Layer 8 of a small transformer language model trained on English Wikipedia (11 layers, counted from 0, width 96).
A neuron's activation on a vector x is squared ReLU(weights . x), where the dot is the dot product.
The model reads these tokens: " 1980" "." "\n\n" "=" "=" " Pat" "ern" "alis" "m" " =" "=" "\n" "John"

The vector x that enters this layer's MLP at each token. A number n stands for (n - 128) times 0.038.
0 " 1980": 160, 136, 105, 124, 206, 79, 84, 92, 152, 129, 143, 122, 103, 95, 113, 168, 123, 96, 109, 133, 111, 126, 137, 94, 131, 122, 141, 137, 142, 166, 59, 164, 132, 177, 129, 145, 107, 159, 129, 99, 148, 113, 55, 154, 141, 101, 131, 163, 201, 154, 116, 70, 135, 89, 95, 121, 78, 114, 171, 157, 159, 117, 111, 116, 113, 132, 156, 171, 72, 137, 197, 159, 150, 150, 39, 137, 120, 120, 76, 135, 125, 76, 140, 47, 146, 130, 156, 190, 78, 165, 139, 86, 169, 89, 163, 137
1 ".": 185, 181, 111, 141, 137, 100, 68, 93, 128, 129, 131, 110, 119, 153, 114, 146, 143, 85, 121, 164, 115, 115, 146, 71, 197, 143, 82, 128, 164, 171, 66, 148, 95, 133, 132, 131, 104, 142, 137, 105, 140, 158, 94, 141, 153, 157, 181, 138, 192, 105, 166, 108, 71, 93, 148, 77, 135, 79, 148, 199, 116, 103, 106, 114, 144, 131, 132, 112, 137, 88, 160, 193, 137, 148, 85, 161, 85, 137, 111, 144, 121, 73, 139, 97, 119, 120, 160, 149, 112, 190, 116, 84, 136, 91, 115, 135
2 "\n\n": 197, 178, 103, 153, 134, 70, 48, 81, 139, 107, 122, 117, 106, 143, 102, 152, 147, 133, 132, 162, 137, 126, 158, 90, 182, 160, 103, 123, 186, 139, 77, 166, 111, 118, 120, 142, 95, 151, 140, 110, 152, 163, 132, 158, 139, 176, 204, 132, 179, 88, 166, 89, 51, 95, 168, 98, 119, 107, 138, 164, 100, 96, 80, 123, 163, 125, 130, 110, 140, 102, 145, 170, 137, 120, 76, 143, 103, 140, 127, 147, 136, 90, 138, 80, 124, 124, 147, 170, 110, 189, 103, 93, 117, 108, 118, 135
3 "=": 159, 189, 119, 117, 115, 69, 80, 103, 140, 117, 149, 125, 151, 128, 111, 152, 138, 152, 138, 194, 194, 79, 159, 68, 151, 178, 66, 124, 144, 96, 32, 141, 86, 118, 131, 98, 106, 149, 141, 80, 194, 123, 124, 118, 135, 164, 158, 114, 211, 127, 143, 92, 102, 90, 147, 118, 125, 98, 135, 169, 124, 118, 75, 144, 163, 134, 116, 131, 144, 83, 181, 175, 129, 139, 88, 175, 103, 162, 151, 139, 115, 96, 85, 73, 156, 159, 140, 162, 88, 161, 99, 96, 148, 130, 118, 138
4 "=": 183, 193, 99, 151, 189, 58, 98, 125, 129, 134, 172, 149, 117, 145, 117, 151, 166, 125, 140, 196, 184, 103, 163, 67, 152, 158, 72, 115, 164, 74, 59, 146, 99, 130, 137, 115, 121, 148, 149, 120, 183, 93, 151, 128, 121, 122, 174, 114, 192, 119, 160, 103, 75, 81, 140, 108, 136, 100, 149, 170, 121, 127, 90, 135, 159, 139, 105, 131, 159, 103, 185, 181, 116, 121, 67, 159, 104, 163, 142, 152, 122, 86, 88, 64, 146, 145, 126, 138, 89, 136, 107, 92, 134, 136, 128, 142
5 " Pat": 132, 110, 149, 134, 142, 124, 106, 126, 184, 149, 134, 142, 130, 148, 42, 131, 107, 117, 108, 121, 188, 119, 159, 39, 166, 108, 115, 142, 152, 126, 74, 137, 157, 147, 92, 136, 98, 171, 85, 112, 237, 120, 108, 153, 138, 124, 167, 131, 174, 120, 127, 125, 108, 65, 140, 182, 92, 136, 168, 161, 106, 128, 150, 190, 125, 145, 138, 135, 154, 116, 154, 104, 128, 170, 45, 161, 83, 135, 172, 98, 174, 155, 145, 7, 125, 138, 170, 144, 109, 144, 103, 148, 95, 76, 124, 106
6 "ern": 120, 61, 128, 129, 175, 103, 150, 78, 151, 89, 123, 164, 129, 89, 117, 151, 149, 105, 86, 190, 178, 116, 123, 79, 129, 144, 157, 97, 159, 111, 67, 132, 155, 134, 86, 110, 118, 152, 49, 127, 149, 124, 173, 121, 136, 151, 130, 134, 175, 125, 132, 91, 78, 44, 170, 124, 93, 151, 85, 153, 133, 132, 114, 197, 144, 149, 126, 138, 125, 90, 147, 119, 146, 118, 88, 111, 110, 148, 98, 121, 170, 99, 115, 15, 131, 214, 93, 123, 116, 196, 122, 135, 92, 114, 128, 105
7 "alis": 139, 97, 102, 130, 161, 92, 148, 100, 122, 114, 124, 134, 151, 115, 120, 178, 124, 138, 115, 156, 162, 63, 147, 40, 129, 128, 134, 95, 169, 177, 69, 110, 108, 167, 93, 119, 136, 141, 131, 101, 126, 152, 83, 170, 122, 138, 181, 95, 127, 127, 178, 159, 91, 42, 143, 180, 87, 104, 130, 187, 140, 112, 132, 188, 127, 122, 118, 134, 99, 85, 186, 176, 162, 164, 49, 123, 96, 145, 139, 80, 161, 137, 145, 36, 109, 158, 104, 139, 130, 146, 122, 115, 124, 97, 138, 108
8 "m": 166, 97, 124, 140, 116, 60, 134, 89, 168, 112, 141, 136, 116, 103, 98, 142, 136, 140, 109, 125, 137, 96, 172, 84, 109, 146, 109, 122, 139, 165, 11, 130, 119, 145, 117, 134, 107, 140, 111, 112, 164, 95, 134, 158, 125, 140, 151, 115, 147, 162, 163, 142, 96, 60, 126, 167, 43, 110, 121, 220, 111, 114, 116, 182, 126, 151, 110, 129, 145, 61, 162, 151, 151, 143, 82, 113, 113, 113, 131, 125, 150, 132, 131, 34, 122, 181, 118, 151, 120, 134, 138, 118, 144, 135, 133, 93
9 " =": 177, 162, 114, 96, 106, 90, 97, 128, 176, 136, 125, 121, 162, 106, 120, 181, 142, 124, 122, 164, 159, 109, 152, 90, 134, 176, 106, 122, 174, 167, 38, 111, 65, 143, 124, 94, 109, 152, 141, 59, 164, 121, 161, 120, 128, 169, 176, 147, 193, 166, 141, 111, 93, 64, 179, 162, 77, 163, 146, 151, 111, 148, 139, 180, 177, 106, 118, 151, 104, 104, 173, 143, 167, 146, 89, 159, 131, 123, 148, 112, 118, 113, 121, 87, 129, 183, 116, 164, 108, 176, 126, 112, 145, 118, 61, 127
10 "=": 196, 168, 123, 112, 132, 140, 111, 136, 129, 117, 154, 119, 156, 112, 132, 191, 130, 84, 126, 168, 177, 153, 133, 64, 161, 161, 106, 164, 172, 141, 67, 143, 97, 156, 115, 116, 91, 149, 164, 104, 138, 105, 141, 127, 90, 141, 131, 167, 202, 162, 158, 108, 113, 107, 132, 118, 78, 160, 156, 177, 118, 124, 118, 175, 146, 122, 124, 109, 142, 115, 169, 142, 151, 118, 100, 162, 99, 145, 163, 150, 170, 78, 94, 49, 119, 193, 134, 143, 118, 195, 102, 80, 183, 75, 108, 150
11 "\n": 200, 131, 111, 160, 136, 93, 62, 90, 146, 106, 96, 109, 104, 127, 61, 163, 148, 123, 129, 189, 130, 143, 146, 134, 156, 173, 135, 132, 186, 140, 91, 145, 113, 134, 124, 135, 96, 142, 123, 112, 153, 149, 125, 169, 130, 180, 165, 144, 172, 86, 165, 119, 61, 66, 152, 93, 93, 141, 151, 167, 107, 102, 71, 122, 186, 122, 110, 129, 149, 90, 143, 146, 127, 131, 70, 160, 98, 137, 131, 139, 167, 97, 147, 51, 151, 116, 145, 169, 97, 192, 108, 78, 137, 89, 119, 137
12 "John": 103, 86, 150, 103, 130, 138, 141, 81, 128, 147, 102, 141, 163, 152, 34, 160, 163, 102, 87, 165, 174, 193, 132, 82, 169, 89, 158, 128, 150, 117, 42, 139, 148, 138, 109, 121, 79, 133, 72, 96, 200, 127, 74, 154, 155, 161, 117, 128, 132, 98, 135, 116, 76, 93, 109, 121, 94, 143, 136, 150, 124, 114, 88, 159, 130, 112, 130, 124, 157, 90, 129, 147, 146, 136, 51, 157, 109, 106, 129, 127, 240, 154, 99, 123, 140, 98, 126, 144, 130, 125, 139, 149, 116, 87, 131, 120

Each question shows the input weights of one neuron of the MLP. A number n stands for (n - 128) times 0.007.

n244: 180, 129, 88, 143, 102, 147, 131, 163, 96, 136, 144, 155, 107, 172, 163, 133, 61, 119, 124, 132, 105, 94, 148, 109, 174, 125, 85, 97, 97, 95, 147, 134, 138, 185, 148, 175, 144, 129, 173, 105, 134, 110, 166, 139, 141, 141, 100, 137, 138, 105, 88, 58, 114, 140, 136, 95, 131, 111, 132, 143, 151, 101, 157, 116, 114, 156, 160, 133, 131, 129, 120, 122, 73, 155, 103, 163, 134, 132, 115, 121, 163, 152, 118, 139, 191, 150, 119, 144, 120, 120, 138, 137, 122, 131, 91, 92
Its two highest activations, in order, are on tokens 4 "=", 1 "."

n89: 169, 115, 125, 127, 148, 123, 113, 191, 88, 119, 135, 132, 139, 82, 149, 135, 103, 118, 121, 109, 122, 138, 129, 123, 145, 166, 142, 92, 75, 129, 134, 108, 110, 103, 84, 145, 76, 164, 149, 128, 129, 155, 135, 150, 124, 115, 125, 82, 108, 113, 192, 142, 121, 150, 119, 129, 135, 148, 157, 160, 107, 154, 121, 148, 146, 138, 116, 138, 110, 155, 89, 175, 132, 146, 135, 74, 122, 129, 95, 177, 138, 150, 134, 122, 124, 127, 133, 116, 126, 125, 176, 146, 99, 140, 135, 132
Its two highest activations, in order, are on tokens 7 "alis", 8 "m"

n243: 138, 103, 180, 144, 142, 120, 143, 157, 135, 130, 124, 92, 125, 112, 162, 186, 64, 90, 155, 115, 96, 66, 138, 147, 140, 123, 163, 157, 93, 130, 102, 139, 131, 82, 135, 84, 114, 125, 120, 145, 70, 145, 149, 110, 90, 138, 97, 117, 135, 124, 129, 214, 136, 117, 148, 143, 142, 118, 143, 162, 135, 181, 137, 157, 108, 92, 111, 136, 137, 93, 171, 140, 118, 129, 156, 167, 115, 125, 116, 152, 139, 158, 129, 162, 133, 81, 139, 104, 109, 75, 123, 148, 128, 73, 98, 125
Which token does this neuron like most? 7 "alis"

n49: 125, 109, 142, 88, 114, 98, 129, 116, 113, 135, 167, 127, 133, 164, 132, 87, 115, 146, 161, 106, 141, 117, 101, 130, 163, 98, 155, 129, 150, 107, 140, 152, 138, 143, 127, 182, 136, 54, 77, 132, 117, 105, 129, 167, 156, 134, 100, 79, 115, 69, 91, 137, 124, 145, 132, 128, 120, 147, 108, 116, 134, 132, 111, 117, 134, 109, 148, 131, 97, 155, 166, 143, 126, 109, 122, 143, 132, 160, 149, 121, 126, 113, 178, 70, 140, 115, 102, 159, 91, 91, 131, 154, 134, 133, 136, 124
On which token does it fire most, and how strongly? 5 " Pat", at about 1.4

n287: 143, 130, 141, 165, 154, 131, 172, 144, 191, 109, 136, 108, 116, 109, 199, 106, 135, 107, 121, 109, 104, 109, 136, 91, 101, 96, 114, 132, 139, 166, 118, 109, 126, 97, 150, 118, 35, 151, 102, 153, 122, 125, 112, 111, 85, 129, 92, 101, 139, 95, 154, 120, 166, 186, 124, 104, 121, 140, 83, 129, 75, 126, 115, 192, 117, 78, 100, 138, 72, 159, 117, 151, 100, 143, 123, 116, 112, 120, 116, 113, 100, 87, 150, 84, 97, 111, 136, 100, 200, 136, 108, 153, 122, 135, 151, 110
Its three highest activations, in order, are on tokens 6 "ern", 8 "m", 7 "alis"

n280: 75, 102, 111, 172, 111, 136, 147, 115, 136, 145, 121, 107, 174, 141, 165, 159, 70, 130, 103, 182, 153, 132, 190, 126, 123, 106, 107, 135, 117, 106, 118, 149, 123, 60, 125, 157, 193, 145, 170, 123, 100, 192, 153, 79, 159, 159, 100, 142, 116, 107, 111, 124, 104, 170, 172, 143, 190, 114, 134, 121, 121, 50, 84, 135, 122, 94, 96, 170, 172, 164, 130, 177, 135, 159, 145, 134, 94, 123, 160, 164, 120, 129, 118, 163, 143, 103, 162, 121, 154, 152, 93, 153, 146, 115, 82, 118
On which token does it fire most, and how strongly? 3 "=", at about 3.7

n96: 91, 164, 109, 141, 126, 139, 115, 140, 123, 92, 133, 170, 157, 109, 118, 119, 90, 123, 156, 170, 115, 129, 110, 108, 106, 162, 106, 100, 126, 100, 148, 113, 142, 113, 141, 123, 167, 171, 147, 121, 147, 175, 152, 177, 134, 164, 124, 70, 110, 162, 120, 105, 123, 138, 118, 115, 105, 138, 161, 157, 117, 132, 129, 117, 127, 128, 82, 181, 148, 109, 143, 115, 139, 97, 156, 198, 103, 83, 149, 72, 119, 155, 86, 127, 89, 77, 135, 144, 93, 106, 120, 136, 170, 133, 131, 142
Which token does this neuron like most? 3 "="

n209: 126, 131, 99, 112, 138, 106, 59, 140, 131, 143, 142, 79, 128, 116, 114, 138, 117, 151, 139, 112, 158, 126, 87, 99, 153, 83, 110, 203, 144, 136, 136, 48, 148, 141, 112, 182, 104, 71, 161, 165, 112, 104, 145, 95, 86, 76, 121, 123, 147, 118, 134, 113, 143, 144, 61, 144, 156, 124, 127, 122, 102, 189, 86, 177, 68, 95, 164, 89, 100, 113, 147, 174, 98, 123, 153, 125, 173, 174, 174, 121, 144, 167, 152, 137, 111, 146, 171, 124, 124, 95, 59, 144, 146, 129, 133, 75
Its two highest activations, in order, are on tokens 10 "=", 5 " Pat"

n221: 123, 147, 87, 112, 115, 96, 111, 121, 139, 104, 63, 154, 113, 144, 90, 112, 144, 104, 140, 128, 139, 105, 162, 166, 127, 145, 116, 150, 115, 115, 164, 111, 70, 120, 134, 144, 118, 159, 89, 145, 114, 122, 134, 158, 96, 127, 147, 173, 109, 120, 126, 127, 145, 131, 86, 82, 121, 113, 117, 107, 171, 93, 109, 143, 126, 129, 149, 108, 119, 154, 102, 156, 96, 135, 121, 147, 118, 139, 115, 154, 131, 158, 106, 110, 99, 92, 109, 103, 152, 137, 111, 175, 146, 132, 138, 148
On which token does it fire most, and how strongly? 11 "\n", at about 1.8

n154: 156, 94, 129, 134, 109, 147, 143, 140, 109, 131, 134, 129, 128, 131, 142, 149, 111, 163, 102, 114, 129, 93, 114, 202, 115, 170, 71, 130, 155, 114, 143, 168, 106, 168, 174, 136, 77, 164, 114, 104, 99, 129, 125, 124, 135, 106, 124, 187, 119, 136, 137, 86, 155, 144, 169, 134, 112, 117, 153, 115, 176, 142, 81, 119, 130, 40, 124, 171, 106, 137, 135, 165, 162, 43, 108, 92, 150, 153, 145, 156, 57, 146, 167, 128, 112, 144, 75, 100, 147, 117, 105, 88, 133, 108, 150, 133
On which token does it fire most, and how strongly? 0 " 1980", at about 2.6

n102: 115, 179, 85, 170, 128, 119, 120, 109, 127, 96, 98, 134, 153, 96, 140, 116, 143, 185, 120, 130, 113, 105, 94, 119, 121, 198, 107, 112, 88, 101, 126, 119, 95, 91, 116, 155, 89, 107, 154, 149, 140, 142, 137, 142, 116, 127, 120, 116, 94, 140, 113, 125, 155, 158, 118, 116, 143, 140, 72, 197, 183, 116, 133, 181, 125, 140, 140, 95, 180, 151, 77, 109, 141, 157, 96, 150, 162, 167, 133, 122, 178, 117, 119, 116, 131, 90, 111, 63, 137, 108, 127, 140, 161, 168, 121, 147
Its two highest activations, in order, are on tokens 3 "=", 4 "="

n276: 118, 82, 161, 116, 144, 149, 109, 108, 93, 127, 89, 156, 127, 117, 110, 133, 155, 173, 132, 110, 99, 81, 132, 139, 134, 145, 152, 138, 109, 119, 140, 78, 161, 132, 109, 103, 123, 106, 112, 111, 157, 147, 147, 130, 154, 145, 154, 136, 115, 95, 103, 153, 104, 127, 155, 135, 136, 78, 149, 128, 141, 82, 129, 118, 107, 148, 173, 98, 101, 157, 134, 139, 85, 96, 126, 139, 114, 180, 123, 162, 132, 139, 139, 141, 102, 104, 101, 135, 116, 104, 127, 112, 132, 71, 93, 115
Which token does this neuron like most? 12 "John"

n39: 99, 145, 183, 159, 82, 152, 167, 151, 136, 148, 170, 122, 101, 114, 168, 110, 173, 165, 72, 116, 167, 117, 153, 115, 121, 147, 106, 163, 137, 150, 96, 121, 88, 100, 203, 117, 133, 96, 126, 126, 131, 119, 110, 123, 118, 138, 136, 109, 178, 89, 86, 88, 146, 122, 144, 74, 96, 107, 133, 129, 148, 191, 119, 142, 122, 123, 172, 126, 96, 163, 103, 130, 127, 124, 151, 150, 113, 144, 120, 149, 116, 130, 107, 149, 86, 107, 136, 106, 141, 145, 122, 149, 106, 117, 140, 130
Which token does this neuron like most? 3 "="

n36: 144, 190, 139, 140, 88, 165, 159, 106, 48, 146, 155, 192, 117, 143, 144, 146, 34, 98, 162, 148, 125, 120, 94, 108, 143, 145, 84, 130, 126, 97, 165, 147, 156, 103, 74, 170, 174, 95, 84, 117, 179, 174, 73, 120, 92, 157, 101, 83, 144, 183, 139, 152, 200, 104, 156, 118, 70, 106, 90, 112, 110, 125, 98, 98, 171, 132, 104, 155, 139, 143, 164, 131, 179, 167, 107, 124, 124, 136, 123, 78, 132, 145, 106, 152, 65, 65, 162, 125, 121, 90, 113, 109, 113, 123, 145, 115
Its three highest activations, in order, are on tokens 7 "alis", 5 " Pat", 3 "="

n178: 108, 153, 160, 120, 120, 115, 161, 154, 113, 165, 123, 98, 148, 117, 98, 143, 143, 173, 105, 136, 123, 118, 104, 69, 138, 120, 153, 129, 108, 174, 125, 119, 166, 197, 108, 103, 124, 132, 116, 115, 156, 149, 107, 90, 132, 117, 142, 111, 127, 160, 127, 122, 98, 113, 141, 142, 100, 161, 109, 136, 161, 121, 139, 109, 176, 123, 156, 94, 103, 123, 81, 95, 89, 151, 161, 139, 99, 96, 148, 172, 139, 141, 162, 139, 95, 87, 168, 109, 166, 142, 126, 118, 140, 146, 180, 127
On which token does it fire most, and how strongly? 12 "John", at about 8

n257: 156, 151, 163, 115, 110, 110, 118, 116, 126, 108, 142, 128, 136, 100, 109, 86, 155, 140, 75, 126, 98, 115, 157, 125, 141, 122, 82, 93, 188, 99, 109, 85, 175, 155, 129, 119, 95, 126, 111, 124, 153, 136, 97, 138, 128, 106, 88, 140, 130, 146, 105, 143, 176, 106, 187, 165, 134, 71, 153, 107, 151, 154, 153, 138, 88, 147, 123, 163, 116, 135, 143, 165, 123, 183, 93, 139, 110, 127, 134, 131, 104, 111, 224, 171, 127, 150, 106, 109, 182, 107, 145, 158, 112, 161, 136, 103
Its three highest activations, in order, are on tokens 5 " Pat", 7 "alis", 8 "m"

n156: 127, 135, 95, 74, 100, 116, 94, 118, 122, 95, 159, 89, 98, 153, 130, 168, 158, 109, 159, 10, 110, 126, 148, 112, 204, 102, 108, 148, 157, 136, 169, 157, 134, 122, 103, 72, 139, 137, 127, 121, 93, 99, 128, 110, 105, 127, 116, 151, 132, 86, 141, 70, 67, 142, 121, 120, 133, 133, 104, 84, 112, 138, 99, 118, 61, 153, 112, 168, 83, 140, 117, 128, 87, 143, 98, 91, 109, 129, 119, 140, 132, 174, 156, 130, 178, 110, 161, 86, 156, 165, 146, 95, 184, 149, 108, 76
Its three highest activations, in order, are on tokens 2 "\n\n", 1 ".", 0 " 1980"

n155: 53, 120, 111, 102, 87, 174, 107, 140, 116, 150, 95, 131, 163, 164, 176, 156, 86, 127, 83, 139, 169, 79, 106, 143, 119, 160, 107, 113, 152, 121, 142, 99, 150, 137, 189, 123, 146, 95, 145, 96, 94, 118, 111, 161, 109, 116, 158, 144, 110, 190, 103, 120, 158, 105, 150, 99, 157, 104, 143, 125, 149, 101, 108, 123, 131, 110, 101, 147, 124, 144, 135, 162, 79, 148, 114, 152, 95, 134, 133, 188, 152, 159, 60, 134, 129, 124, 106, 165, 110, 132, 154, 130, 165, 117, 175, 94
Which token does this neuron like most? 3 "="